Layer 4 of a small transformer language model trained on English Wikipedia (9 layers, counted from 0, width 128).
A neuron's activation on a vector x is GELU(weights . x + bias), where the dot is the dot product.
The model reads these tokens: "This" " was" " a" " group" " " "relatively" " small" " in" " numbers" " but" " impressive" "ly" " influential" " in" " its" " time" "." " Wheth" "er" " organizing" " union" "s" ","

The vector x that enters this layer's MLP at each token. A number n stands for (n - 500) times 0.017.
0 "This": 494 507 466 546 498 530 490 498 506 548 496 952 441 534 440 509 472 500 488 514 461 465 443 497 475 485 504 493 512 475 447 509 512 430 494 475 491 482 516 491 534 467 481 468 501 523 487 480 517 433 523 498 487 443 511 533 523 474 533 488 503 440 470 504 501 575 547 460 466 488 503 522 509 488 389 485 555 491 478 524 505 532 459 522 463 571 511 522 553 479 541 480 506 527 562 444 529 541 481 472 515 489 503 509 510 502 465 520 492 464 500 492 534 474 466 453 503 502 456 547 509 556 517 514 537 386 476 481
1 " was": 480 496 500 482 509 461 485 501 558 487 517 892 483 566 448 528 494 519 523 461 444 419 545 481 524 467 498 498 536 635 455 560 495 536 496 465 534 487 508 528 537 439 547 499 468 578 513 524 555 450 578 451 467 437 492 479 488 489 478 481 570 444 498 551 527 494 534 463 479 522 466 542 489 549 396 456 540 464 526 509 559 592 550 511 522 490 526 489 510 434 472 467 469 503 528 444 489 474 492 515 486 448 451 533 475 488 435 399 458 425 462 496 548 418 483 537 519 529 459 513 489 497 500 500 480 390 507 526
2 " a": 563 499 480 449 611 500 500 478 545 512 517 882 537 562 499 474 502 497 469 513 431 489 572 422 505 448 403 475 518 491 432 532 475 479 386 455 491 442 534 497 523 484 525 434 454 532 520 512 550 484 470 481 455 538 570 487 533 554 489 494 547 512 441 568 474 498 548 477 445 492 461 530 473 538 424 480 514 541 525 484 565 425 556 434 487 464 497 471 568 464 494 482 487 495 550 437 562 467 524 543 466 446 504 487 507 478 476 483 520 418 475 465 495 456 554 509 531 540 490 491 572 486 552 521 503 367 517 509
3 " group": 457 459 505 396 525 584 496 511 527 502 518 896 571 527 490 492 467 458 466 499 518 381 527 496 543 425 443 468 437 464 502 504 461 514 529 535 487 504 496 474 600 532 497 502 515 556 475 521 514 424 545 505 506 547 538 507 487 467 470 516 501 423 476 500 460 439 554 560 570 513 449 525 540 578 467 425 544 462 550 502 446 479 525 433 490 457 564 508 543 421 481 471 508 484 466 505 454 462 503 545 526 517 499 479 559 502 423 522 553 463 488 407 522 525 535 439 558 499 513 505 475 525 460 493 507 413 488 488
4 " ": 482 448 506 415 523 508 497 494 538 450 552 731 545 488 450 482 431 420 488 575 469 346 552 422 594 478 428 458 550 542 499 541 547 480 518 552 477 539 553 500 466 530 548 527 438 583 462 487 464 547 461 491 527 473 502 492 440 281 460 493 491 536 525 480 508 501 502 496 477 497 414 550 476 541 455 438 456 521 491 483 515 482 723 510 475 524 494 506 524 487 560 482 526 494 501 634 658 495 531 490 512 532 504 363 526 478 494 533 605 459 497 457 528 503 495 485 567 520 502 475 511 518 449 489 441 386 498 480
5 "relatively": 460 568 428 455 537 478 526 519 542 461 513 851 471 528 583 420 428 502 458 531 443 460 608 530 599 437 531 474 443 545 476 499 452 508 406 532 453 505 515 547 517 520 604 557 408 515 525 522 511 437 477 519 493 489 491 456 532 519 544 488 473 561 433 488 537 507 508 428 423 506 526 527 436 477 471 406 493 524 481 464 539 421 588 564 446 493 502 475 476 434 482 484 555 435 591 533 497 484 551 493 495 490 503 484 437 425 513 495 512 461 460 489 469 411 548 552 504 567 475 512 515 500 490 548 429 509 535 525
6 " small": 463 523 470 408 531 520 493 518 517 556 401 945 503 484 497 446 439 478 506 470 508 447 560 480 580 491 476 476 488 484 502 484 469 528 495 475 438 536 496 507 550 540 518 488 471 540 533 510 450 450 509 550 540 547 524 501 483 475 526 481 509 516 454 487 453 453 498 489 534 442 467 489 497 503 435 464 554 520 498 506 524 415 503 491 500 449 507 417 498 474 514 504 477 479 567 545 517 478 534 529 530 474 501 520 562 428 503 494 563 463 519 480 510 466 507 509 553 497 460 444 516 510 485 471 467 489 478 522
7 " in": 477 523 533 502 517 479 516 526 521 517 501 963 475 489 468 462 475 486 543 500 555 471 458 502 519 491 467 452 477 447 492 502 471 526 482 479 444 502 524 520 561 503 512 487 462 512 538 492 500 464 519 517 539 451 516 488 465 544 475 555 499 504 497 490 461 476 417 500 482 505 453 520 493 495 498 462 496 492 516 506 532 477 549 493 536 481 516 441 472 520 493 505 467 521 453 526 479 531 491 492 511 462 562 455 463 446 527 500 433 451 440 408 457 511 485 570 522 499 551 518 509 485 504 569 486 505 477 493
8 " numbers": 461 483 564 518 549 420 502 512 535 488 541 894 485 516 509 437 498 529 519 429 479 477 499 525 520 468 540 475 523 474 513 435 514 548 478 537 492 452 509 476 481 526 459 508 514 466 472 517 488 415 467 550 478 510 477 453 467 435 517 520 557 467 532 472 502 425 495 518 558 498 508 523 580 566 466 387 468 480 551 483 467 478 551 515 532 481 596 566 585 395 431 518 461 556 507 482 500 461 504 515 498 455 555 451 438 460 483 563 444 466 505 427 543 427 590 492 542 527 491 460 477 530 463 498 440 559 513 455
9 " but": 498 492 543 545 479 484 489 472 539 579 522 938 501 427 472 498 420 462 503 453 506 492 484 540 506 434 551 482 512 601 497 555 515 494 505 472 495 500 429 477 462 499 569 462 498 527 555 524 457 481 467 474 552 432 577 464 512 473 482 438 511 464 470 486 546 551 491 477 471 430 499 559 524 513 478 512 502 492 516 454 542 445 524 540 454 498 518 497 562 423 522 476 474 446 495 483 488 493 482 526 490 453 574 494 437 471 475 520 512 469 468 503 533 488 480 486 566 511 471 499 458 533 515 489 495 453 512 512
10 " impressive": 502 487 459 542 522 483 513 493 503 536 463 965 522 455 529 514 459 455 504 447 509 486 522 487 541 490 542 464 518 491 499 530 496 511 511 506 465 519 493 537 502 521 483 507 437 525 494 444 451 465 490 515 542 491 456 444 469 480 521 529 517 506 473 464 517 472 510 395 542 500 490 504 493 461 503 474 591 512 496 445 500 412 506 530 416 489 479 531 515 519 496 508 514 475 562 480 519 434 457 500 526 491 504 514 498 493 520 480 532 475 492 523 501 495 508 537 561 490 435 489 525 520 478 514 465 477 497 454
11 "ly": 491 505 456 417 535 503 541 495 475 520 483 928 483 503 483 481 411 442 511 540 488 533 574 534 482 499 570 471 521 552 495 539 499 550 486 535 472 441 382 558 557 470 563 518 498 443 518 445 485 408 468 531 490 443 453 486 506 501 497 504 506 505 459 515 510 481 440 444 530 495 530 557 466 419 478 460 546 525 492 481 537 438 539 585 445 492 494 522 457 487 505 504 524 435 500 507 482 513 492 517 497 518 485 516 477 533 483 533 484 458 490 496 505 438 503 517 477 456 455 525 507 574 505 488 472 512 533 480
12 " influential": 485 483 460 465 506 509 518 467 506 496 466 979 511 456 541 499 461 481 488 455 496 512 505 505 511 508 460 458 516 437 485 513 508 552 511 472 462 515 490 507 539 552 531 502 498 537 498 494 435 459 526 511 499 500 512 445 492 523 545 483 503 518 470 466 539 465 490 451 571 457 485 513 530 462 502 467 551 507 461 510 525 383 483 515 478 509 512 518 460 512 485 516 468 511 517 504 493 463 483 497 529 547 529 498 485 499 509 473 515 494 491 480 516 474 488 523 554 497 443 514 525 503 480 462 497 463 472 472
13 " in": 484 521 533 497 522 480 533 517 512 474 496 984 485 504 463 474 472 465 541 517 533 473 460 512 526 529 466 422 532 479 498 518 498 527 515 457 499 505 531 501 550 490 512 507 482 477 514 500 507 434 499 511 519 461 503 460 450 555 482 546 486 521 479 454 493 488 445 469 498 494 494 523 501 461 500 508 489 467 483 493 515 436 500 535 511 487 485 507 454 502 483 489 489 519 497 482 492 550 509 476 502 483 559 458 449 475 517 494 448 483 483 474 452 538 446 547 522 498 503 517 518 486 508 532 459 501 474 483
14 " its": 502 493 504 536 490 496 550 527 463 428 470 949 511 482 548 474 502 529 507 427 461 546 531 490 522 453 433 441 514 506 488 491 481 582 465 507 508 507 492 482 526 451 553 433 495 449 465 436 491 464 515 490 454 404 549 493 502 578 515 518 474 469 472 490 478 458 506 522 495 500 494 506 475 520 519 480 518 469 485 463 501 461 492 460 450 531 515 518 544 479 521 517 539 535 563 520 562 486 494 503 527 488 549 438 516 408 512 493 509 525 487 463 487 466 523 481 511 492 470 536 504 510 463 541 485 510 526 461
15 " time": 502 526 536 499 484 476 511 511 453 511 471 944 457 455 487 533 433 438 487 512 456 438 500 542 572 488 534 494 551 477 480 446 508 518 542 465 466 517 443 528 498 506 505 512 504 438 475 545 493 472 487 559 504 461 544 483 498 462 517 582 487 452 508 448 480 462 461 497 536 454 522 515 555 560 465 409 459 507 501 491 478 529 505 547 506 466 513 459 567 479 472 447 486 517 495 449 475 453 526 507 484 457 532 485 453 518 481 531 485 480 557 448 522 503 527 551 503 446 480 540 494 583 578 504 463 481 483 476
16 ".": 496 498 533 545 488 490 490 475 567 505 492 797 501 480 482 510 498 500 571 541 522 478 152 496 489 515 478 511 510 485 502 575 520 513 520 488 488 499 483 512 516 440 545 490 495 521 501 508 475 496 491 510 491 478 490 499 484 512 497 471 505 506 445 521 526 536 509 482 527 511 494 527 521 488 529 478 487 490 494 529 510 476 473 533 480 495 474 495 508 400 504 439 496 494 527 463 531 532 525 568 483 514 476 459 458 500 488 531 553 445 499 503 502 556 487 487 545 515 514 505 482 520 498 519 491 480 500 480
17 " Wheth": 502 481 593 484 492 512 494 527 525 511 507 855 485 442 373 522 528 543 446 489 448 524 523 525 549 517 512 537 498 544 496 469 600 445 519 476 488 472 477 482 502 420 440 457 469 474 373 484 447 507 549 438 524 439 463 617 590 517 503 378 548 478 433 404 498 452 519 473 460 538 549 511 518 526 451 452 558 490 496 457 533 447 506 623 482 458 430 496 501 482 490 478 497 547 497 476 510 519 461 507 518 502 527 530 473 488 429 564 515 480 527 473 480 513 559 474 511 575 495 599 485 586 509 508 513 469 459 455
18 "er": 510 481 535 486 517 499 487 502 499 586 462 919 470 472 401 490 486 444 538 506 533 503 557 521 522 455 536 468 493 549 438 552 527 513 540 548 528 473 413 558 535 511 503 538 550 485 502 512 541 407 475 484 498 442 443 498 487 517 453 450 580 587 448 440 425 430 486 436 591 530 503 572 491 473 493 467 497 494 562 528 467 449 503 543 487 468 434 492 522 509 445 514 511 510 544 477 478 498 478 515 493 470 493 463 498 507 451 508 500 460 474 483 452 518 510 459 499 500 498 513 468 539 459 512 443 487 471 567
19 " organizing": 436 490 490 464 528 486 538 485 557 438 472 981 499 497 506 482 479 486 484 483 504 470 481 503 496 532 481 479 481 430 502 500 569 493 494 488 510 536 482 483 515 493 485 512 504 470 470 481 475 535 507 507 493 496 515 510 486 555 480 489 527 476 485 504 504 477 493 496 590 543 474 540 538 468 519 504 593 483 555 454 506 484 490 480 444 500 501 514 466 525 486 505 476 507 519 483 505 457 501 453 518 501 462 492 476 516 469 495 459 478 493 463 504 544 520 506 536 451 508 496 510 501 452 465 466 472 475 497
20 " union": 492 473 502 501 521 518 532 486 575 458 516 965 492 459 493 558 465 481 465 485 467 482 477 469 487 471 472 500 472 466 494 482 553 534 505 531 541 484 507 432 484 526 511 502 538 470 466 470 450 436 535 521 483 493 514 507 451 471 444 495 501 496 463 478 510 419 527 531 558 502 450 495 559 480 552 463 529 518 523 525 491 481 496 450 449 467 519 543 551 475 507 491 414 534 500 531 470 487 470 504 496 482 471 426 509 540 480 530 519 521 488 460 514 551 542 493 541 512 499 522 484 501 441 488 468 517 523 502
21 "s": 420 526 489 478 541 488 509 521 550 465 505 950 503 528 479 485 493 491 527 511 456 460 439 544 527 520 511 553 492 477 514 490 576 521 505 511 543 419 504 466 492 477 494 504 504 410 470 469 486 458 435 537 511 525 495 532 453 483 464 542 532 483 516 503 504 433 507 522 570 422 488 568 563 539 464 394 484 514 511 488 500 481 538 500 512 499 487 565 452 441 474 508 452 502 496 488 452 445 521 481 478 510 506 412 490 536 493 531 475 481 520 467 521 466 539 479 493 508 485 540 517 506 470 490 465 522 504 515
22 ",": 477 457 519 480 469 494 487 500 487 511 491 953 510 468 509 454 511 451 487 497 527 534 395 491 537 497 499 509 506 542 537 561 527 488 523 509 560 463 482 494 508 468 527 498 436 462 506 541 465 532 448 520 538 477 497 518 544 536 510 516 589 545 486 478 476 484 490 496 549 490 503 567 548 487 479 496 494 503 519 533 506 460 493 469 460 546 452 486 517 432 531 511 500 498 503 481 435 454 479 497 511 472 459 455 456 437 516 539 486 489 480 447 452 523 498 465 504 489 539 525 506 490 498 516 453 448 494 464

Each question shows the input weights of one neuron of the MLP. A number n stands for (n - 500) times 0.003.

n19 (bias -0.008): 454 419 375 476 487 544 526 510 544 508 478 458 474 503 529 527 570 407 535 571 537 674 399 539 503 449 420 417 652 542 481 438 377 418 550 409 503 556 492 368 552 506 471 536 398 472 529 385 405 690 592 564 655 536 483 477 473 566 351 585 493 522 573 455 528 548 530 485 550 557 472 693 578 629 547 608 336 581 535 723 556 603 510 364 493 570 460 490 566 502 661 401 459 403 410 502 343 549 332 585 332 644 540 599 458 443 608 549 489 580 455 585 409 564 369 549 473 609 630 405 530 570 623 567 391 524 601 419
Its two highest activations, in order, are on tokens 22 ",", 16 "."

n1 (bias -0.035): 559 570 581 421 471 578 506 474 438 573 458 493 468 473 605 436 502 436 465 470 532 587 559 478 521 584 483 411 479 417 431 458 507 514 684 549 563 365 480 590 539 595 365 475 462 594 468 457 479 439 557 509 491 561 446 564 623 627 627 522 570 507 331 500 405 563 452 487 338 481 374 488 369 552 500 577 481 390 438 481 566 514 540 491 439 575 413 520 498 590 453 654 504 432 578 524 470 549 559 572 391 511 450 655 508 489 472 476 435 423 608 454 412 506 414 423 412 322 493 443 444 420 596 458 425 553 550 654
On which token does it fire most, and how strongly? 18 "er", at about 1.6

n83 (bias -0.023): 511 526 530 532 498 544 638 445 476 555 658 493 415 568 586 484 549 478 514 534 579 594 475 401 464 498 482 370 538 596 598 554 476 490 575 366 396 600 460 458 531 465 452 601 482 591 531 598 484 696 447 458 574 713 510 517 544 648 476 521 542 518 517 502 516 585 452 525 457 466 482 498 502 489 452 610 509 491 543 414 477 502 509 534 533 384 318 510 417 518 484 521 444 366 455 444 491 454 526 514 437 590 583 579 401 384 460 500 361 292 370 587 448 477 343 449 489 507 614 409 358 332 579 515 433 538 283 534
On which token does it fire most, and how strongly? 13 " in", at about 2

n77 (bias -0.023): 490 496 492 515 532 556 486 461 425 571 491 461 435 492 615 566 524 522 389 474 544 518 529 456 425 347 400 491 620 406 457 520 559 468 584 475 551 446 275 360 415 497 509 452 552 632 512 484 478 449 383 533 592 434 502 502 621 543 550 406 631 520 458 535 614 508 480 508 451 548 553 426 386 560 543 449 508 531 597 427 613 496 454 534 480 482 417 617 517 430 452 650 538 528 538 442 526 486 542 388 382 576 447 492 357 489 617 424 520 565 476 481 407 554 498 494 508 581 364 522 444 468 602 496 486 551 479 544
On which token does it fire most, and how strongly? 9 " but", at about 1.4

n81 (bias -0.018): 593 502 479 632 344 519 634 494 550 417 571 470 580 481 573 467 573 461 584 478 554 539 517 537 478 396 385 510 493 548 480 512 530 544 522 496 477 508 541 459 508 438 458 446 508 449 588 523 557 549 534 523 526 457 546 455 487 534 555 374 308 560 525 369 504 513 515 470 484 443 372 443 385 387 413 576 465 399 409 524 515 553 450 448 518 472 386 687 554 487 398 607 492 537 441 457 508 617 545 481 500 502 485 597 500 574 391 532 438 506 562 572 541 524 473 479 470 511 483 464 567 496 551 552 496 534 519 561
Its two highest activations, in order, are on tokens 14 " its", 13 " in"

n7 (bias -0.013): 463 515 595 455 565 380 510 541 467 673 480 458 462 521 548 468 675 473 561 521 444 463 640 519 421 467 534 489 538 449 569 374 360 519 504 506 565 441 508 537 645 423 585 604 602 539 557 534 555 480 508 574 485 582 457 504 443 500 425 544 470 394 464 511 506 445 352 620 563 485 538 448 427 442 387 532 623 484 432 426 496 496 301 522 531 459 554 513 514 581 382 557 517 489 382 524 524 592 500 597 488 482 429 488 489 560 565 401 479 489 521 526 450 568 546 508 514 565 607 419 392 572 462 469 410 564 452 450
Its three highest activations, in order, are on tokens 8 " numbers", 11 "ly", 18 "er"

n220 (bias -0.011): 478 454 516 485 492 485 516 614 591 564 379 492 532 586 583 466 507 490 519 403 578 529 559 510 425 524 539 328 452 406 545 441 448 479 453 395 519 545 487 488 464 533 464 529 583 507 563 348 581 524 536 430 558 536 395 346 573 593 542 483 488 407 504 504 444 565 376 530 525 564 463 506 394 510 551 547 433 619 504 559 535 487 502 530 443 555 399 517 556 428 500 545 562 379 606 448 494 461 479 400 543 596 549 612 380 330 625 420 463 680 612 586 561 522 489 456 530 553 502 514 432 494 560 424 362 498 406 482
On which token does it fire most? 10 " impressive"

n211 (bias -0.032): 527 440 421 502 548 580 549 546 466 575 388 449 569 569 396 509 630 550 451 524 461 533 489 512 520 422 447 485 645 577 533 490 426 549 449 406 320 446 567 371 630 459 541 455 638 589 394 514 471 472 599 460 685 387 565 500 531 517 410 526 462 384 589 517 674 502 516 434 592 502 495 410 440 475 383 519 413 591 553 504 584 610 326 521 365 408 430 469 636 552 457 374 507 551 628 383 507 504 369 440 563 544 542 610 502 488 495 448 443 685 610 495 507 626 563 511 457 601 514 410 470 328 592 478 439 597 553 475
On which token does it fire most? 17 " Wheth"

n76 (bias -0.029): 535 530 438 444 405 613 562 428 383 487 526 496 617 488 530 462 593 514 604 591 373 591 589 532 302 539 423 356 613 531 564 490 390 444 545 464 453 627 430 441 510 444 583 567 601 456 572 483 472 539 404 522 492 560 452 485 577 539 579 653 472 469 586 646 449 548 259 488 447 554 450 438 409 448 495 512 389 577 481 602 435 534 460 479 449 544 368 430 485 474 519 473 537 505 422 583 471 409 661 586 524 539 507 694 511 334 516 580 467 392 475 515 470 519 542 395 314 682 541 392 566 536 613 617 376 513 420 403
On which token does it fire most? 11 "ly"

n121 (bias -0.029): 492 363 527 507 430 524 434 529 622 502 416 474 487 465 655 438 582 527 472 511 416 688 642 465 507 391 519 520 432 549 540 439 402 478 610 449 426 570 433 516 546 536 531 599 609 555 630 508 490 391 531 511 445 604 364 594 531 466 635 569 434 431 536 484 547 494 410 557 537 498 559 572 559 397 474 454 478 500 490 441 515 604 500 444 462 462 532 421 700 409 525 479 491 419 582 363 510 494 450 557 555 466 591 419 446 548 527 411 377 675 469 562 589 473 438 502 539 547 481 460 450 433 590 420 515 452 425 451
On which token does it fire most? 8 " numbers"

n205 (bias 0.003): 368 599 504 506 425 498 418 402 453 510 391 485 496 506 442 553 583 481 425 431 517 519 549 553 532 568 563 498 597 446 518 303 482 661 478 506 395 428 488 567 466 471 466 543 523 565 454 641 534 504 490 479 450 506 421 607 548 491 573 433 453 423 471 578 531 527 431 451 480 508 473 556 427 425 510 473 500 479 519 496 374 582 600 536 434 500 442 504 556 506 538 473 510 484 574 443 542 474 583 445 554 560 502 517 523 575 509 573 374 547 550 458 478 368 498 514 337 468 569 536 417 585 688 504 494 610 453 583
On which token does it fire most? 15 " time"

n176 (bias -0.041): 374 468 432 417 488 584 446 517 413 633 571 471 532 378 443 451 533 392 672 565 417 663 473 459 453 439 453 399 629 507 390 429 467 453 540 550 500 644 441 479 429 416 426 452 490 529 589 444 541 658 441 522 478 532 360 480 557 627 502 602 521 534 631 553 529 488 469 551 480 530 408 612 528 595 594 639 480 533 453 516 493 584 500 472 439 650 312 539 550 521 647 526 604 394 487 402 406 534 437 545 407 630 476 521 511 420 525 454 354 573 423 515 561 398 364 465 424 589 512 420 467 580 732 414 395 498 593 514
On which token does it fire most? 22 ","

n235 (bias -0.019): 475 567 409 562 585 513 628 509 616 532 605 417 571 471 532 530 465 532 456 523 489 626 523 531 486 286 496 463 437 392 440 532 622 629 545 483 390 390 504 489 482 442 480 553 655 498 475 483 473 565 518 482 493 677 370 435 563 516 479 440 500 420 388 535 568 621 465 485 435 614 539 352 474 470 511 504 529 622 526 508 474 560 511 390 560 625 526 442 476 434 500 581 451 405 626 517 620 487 567 384 476 476 359 568 520 368 584 356 580 546 470 532 460 400 538 508 447 475 522 440 491 481 559 416 441 638 480 564
On which token does it fire most? 5 "relatively"

n71 (bias -0.012): 512 526 492 485 571 506 466 452 494 604 616 408 506 562 470 467 457 558 552 480 482 413 514 521 552 448 529 302 573 417 532 620 549 517 541 594 457 489 349 409 409 467 365 570 404 479 613 500 601 453 554 380 559 582 509 517 468 543 498 557 571 421 482 580 561 616 533 595 543 556 463 453 533 555 474 566 492 323 522 540 542 591 489 494 490 502 504 375 626 411 606 412 572 494 522 412 380 414 530 467 496 525 535 510 525 562 472 514 573 546 334 522 474 535 473 456 547 556 622 527 340 518 504 381 385 504 445 384
On which token does it fire most, and how strongly? 3 " group", at about 2.1

n119 (bias 0.016): 539 626 496 588 513 533 568 541 512 422 528 394 458 427 554 410 590 556 809 459 477 523 357 480 572 498 393 445 467 467 467 459 498 599 419 532 626 496 566 471 493 528 511 489 604 710 500 451 685 551 520 648 525 500 459 425 552 521 554 546 506 521 468 518 565 611 618 655 406 445 498 449 468 439 491 521 459 509 454 578 461 438 449 500 518 443 406 576 552 498 489 360 480 540 498 517 517 647 449 600 405 521 562 477 555 482 533 523 509 388 500 608 471 517 537 470 523 575 572 485 515 515 629 531 517 513 590 445
On which token does it fire most? 16 "."

n25 (bias -0.010): 452 596 595 433 451 431 464 450 475 463 632 488 582 543 556 440 468 563 520 442 446 470 670 378 400 549 547 390 450 442 460 494 456 577 598 530 445 572 352 483 568 538 448 534 450 556 394 435 467 485 539 476 572 590 518 533 456 489 525 494 623 502 558 622 486 624 581 643 414 536 480 476 474 512 446 583 424 486 502 550 538 462 421 549 472 419 419 553 582 436 438 456 462 481 577 463 418 498 581 466 490 484 454 504 571 420 521 481 471 525 590 535 529 574 324 410 578 500 500 551 535 518 591 541 347 537 574 564
Its three highest activations, in order, are on tokens 3 " group", 6 " small", 1 " was"

n210 (bias -0.020): 502 493 414 536 357 495 459 534 474 602 519 460 500 428 684 478 485 542 445 576 535 420 528 340 595 628 507 505 460 390 506 403 202 588 630 422 386 408 500 447 509 547 502 588 662 520 496 605 619 500 408 601 592 554 540 488 644 541 579 576 496 461 508 587 509 486 547 434 559 430 556 438 389 398 422 477 417 427 504 485 568 597 577 442 414 539 490 498 495 626 484 398 415 385 495 500 453 546 619 421 592 536 550 504 556 484 526 529 577 476 605 533 481 585 515 544 597 611 471 509 442 513 469 349 350 573 504 522
On which token does it fire most? 6 " small"

n141 (bias -0.042): 492 596 485 507 473 447 560 465 466 645 612 474 415 398 590 574 631 584 417 545 487 514 548 418 336 390 513 396 610 422 531 391 417 529 554 507 509 548 451 523 637 517 448 443 583 480 594 466 548 474 543 518 538 496 527 487 404 494 521 733 458 396 411 447 640 461 498 599 534 521 502 506 532 538 588 595 438 389 532 502 435 549 298 479 426 435 544 536 633 494 430 533 546 502 453 585 547 579 444 472 412 500 455 536 462 629 595 439 534 645 577 434 453 598 526 452 525 506 399 513 376 485 559 506 337 559 530 534
On which token does it fire most? 20 " union"

n177 (bias -0.014): 507 424 498 514 436 480 541 380 508 496 494 496 558 428 482 483 481 462 597 512 498 548 503 506 488 435 473 465 426 542 612 573 562 464 468 389 564 431 464 477 466 511 567 504 398 528 449 536 598 558 401 394 530 586 472 695 481 507 474 514 540 508 549 537 590 610 407 470 470 558 446 557 415 498 461 483 526 432 572 532 553 604 558 559 530 500 465 540 467 413 650 453 490 530 619 435 425 534 528 483 504 568 386 563 448 520 605 595 457 502 557 421 356 673 473 399 371 463 521 529 496 422 560 498 527 492 434 348
On which token does it fire most, and how strongly? 22 ",", at about 3.8

n243 (bias -0.057): 453 492 408 544 640 591 435 488 542 551 643 441 463 403 490 474 646 570 451 403 483 550 552 276 475 535 466 565 524 450 535 479 503 414 548 358 395 304 417 394 513 535 485 495 495 492 650 555 516 484 457 525 584 635 462 610 547 449 512 567 488 453 389 606 676 522 449 526 538 648 560 617 483 474 475 481 519 510 476 395 529 570 321 643 498 570 521 658 632 457 574 512 406 583 633 490 457 551 420 495 507 629 386 433 473 640 528 365 482 582 368 599 340 586 482 543 524 500 423 399 350 505 543 433 588 439 402 412
On which token does it fire most, and how strongly? 0 "This", at about 1.1

n207 (bias 0.014): 443 544 569 345 571 531 413 443 539 629 498 491 598 515 534 416 474 561 539 656 524 478 610 537 432 529 544 520 623 488 508 537 506 526 462 619 410 588 443 478 462 590 508 622 509 585 528 508 520 515 545 525 547 362 394 502 473 548 443 531 423 281 479 504 621 451 407 480 563 428 607 483 445 474 491 549 389 596 400 568 467 463 431 510 609 535 509 551 609 472 470 469 403 568 548 414 423 500 506 486 471 528 551 480 410 498 415 516 364 539 462 455 448 502 507 492 442 637 595 439 356 544 492 533 531 421 480 472
On which token does it fire most? 8 " numbers"

n54 (bias -0.012): 389 590 423 422 488 486 430 461 538 531 416 484 566 387 610 619 505 531 576 502 522 522 615 460 377 469 523 468 569 444 374 451 541 620 493 516 413 556 566 558 403 483 357 488 636 720 522 461 478 530 576 574 589 472 510 481 469 697 576 453 442 542 319 585 488 470 505 511 393 603 400 491 457 563 426 564 529 447 367 478 479 458 568 457 428 625 336 533 516 536 613 413 481 533 340 482 520 374 587 450 516 571 356 615 593 385 533 439 553 539 582 664 498 462 445 462 435 529 493 391 462 473 514 502 433 627 483 518
On which token does it fire most? 6 " small"

n192 (bias -0.021): 545 502 536 590 428 522 528 549 475 442 393 468 469 557 639 406 468 342 635 576 502 473 453 565 571 471 542 466 546 473 518 441 498 547 540 414 452 511 373 450 441 478 431 580 530 466 488 460 506 505 427 642 549 500 434 469 467 567 580 659 514 553 454 543 616 563 430 554 518 443 513 609 458 508 380 492 504 455 540 557 351 607 524 548 538 420 530 478 629 508 548 570 468 535 541 636 340 416 476 451 496 627 373 558 402 454 519 492 352 640 623 507 463 563 567 465 560 471 403 483 456 632 564 462 415 680 517 521
On which token does it fire most, and how strongly? 15 " time", at about 4.1

n11 (bias -0.026): 524 498 422 571 512 625 547 509 441 451 377 435 482 369 565 513 498 637 622 469 421 442 539 505 516 573 513 421 517 469 536 502 486 500 636 523 472 486 396 557 535 581 428 637 483 629 546 553 643 536 439 673 521 586 502 609 532 468 548 459 395 420 557 581 507 446 560 570 474 387 400 472 538 379 401 583 427 471 531 558 640 562 571 465 442 452 378 372 437 535 397 493 343 255 531 639 451 627 495 518 455 527 599 482 541 452 507 478 386 614 469 512 479 412 510 421 561 535 529 580 390 515 612 543 459 601 477 469
On which token does it fire most? 6 " small"

n186 (bias -0.008): 638 436 512 564 533 631 427 526 584 534 468 474 409 589 510 404 522 395 591 483 522 613 566 504 468 388 322 451 490 570 477 489 500 662 494 409 459 656 454 539 550 405 546 518 478 570 566 606 430 589 422 543 576 438 406 471 442 475 625 426 359 443 487 526 429 540 532 486 581 474 482 475 504 421 447 560 411 514 536 564 561 496 440 543 546 478 470 462 547 537 413 466 475 343 561 504 478 570 537 620 486 432 536 530 419 419 498 435 553 502 584 504 544 516 452 608 412 490 548 552 494 403 546 458 589 517 467 467
On which token does it fire most? 6 " small"

n232 (bias -0.026): 461 462 385 613 476 474 549 558 471 496 495 480 372 496 591 458 484 649 558 536 391 567 507 507 504 385 436 546 450 371 465 475 423 464 558 435 529 498 515 444 564 371 478 583 462 551 512 388 471 661 520 520 578 624 378 617 498 610 593 432 465 493 480 516 491 451 494 525 464 477 436 642 434 393 478 551 543 474 538 438 526 548 498 416 414 573 511 500 485 527 452 657 465 451 521 431 574 523 441 540 418 466 515 697 559 427 479 477 398 427 538 549 449 632 577 508 582 517 542 491 323 506 484 587 444 726 480 492
On which token does it fire most, and how strongly? 19 " organizing", at about 1

n66 (bias -0.008): 480 630 430 584 568 516 476 448 483 502 459 545 500 470 552 513 592 566 523 585 425 507 615 408 547 530 305 495 559 438 515 413 469 439 561 480 428 432 444 395 561 580 354 502 408 693 607 440 588 578 561 477 462 437 467 589 507 645 441 567 539 547 439 442 577 547 541 480 455 563 471 541 502 438 285 471 489 414 431 465 502 561 424 498 416 514 616 568 621 524 571 516 406 589 750 329 549 583 477 460 493 473 482 467 483 442 432 445 457 541 355 479 409 542 397 441 502 533 343 464 447 380 488 423 409 432 512 401
Its two highest activations, in order, are on tokens 0 "This", 2 " a"

n231 (bias -0.044): 606 445 518 621 525 539 445 469 615 462 520 450 384 580 596 438 425 569 492 562 562 511 476 487 592 502 555 400 440 568 510 498 489 498 573 564 403 529 405 409 564 482 483 373 408 562 512 492 538 500 557 430 632 477 411 527 514 502 449 500 597 484 548 626 418 573 537 444 377 439 445 546 555 560 479 604 377 453 524 634 576 647 492 390 471 483 380 494 438 450 602 438 508 392 452 570 421 498 513 419 632 563 498 584 477 492 567 592 435 457 446 472 430 466 544 458 468 508 561 543 572 296 555 521 525 506 562 578
On which token does it fire most? 22 ","

n115 (bias 0.002): 416 521 327 511 500 615 490 379 488 591 570 503 521 475 494 512 568 559 622 598 385 578 600 388 436 496 504 530 508 419 464 364 472 417 566 524 500 518 469 390 576 601 515 514 556 534 608 426 494 478 618 543 570 646 394 548 496 438 500 506 465 452 485 485 602 567 571 559 527 587 532 492 633 572 405 492 506 480 516 496 449 511 434 397 473 433 509 609 539 494 498 447 459 492 537 552 430 490 431 345 336 530 405 502 446 452 600 435 425 573 523 496 473 458 390 530 435 592 410 478 534 558 588 444 482 447 546 538
On which token does it fire most, and how strongly? 0 "This", at about 2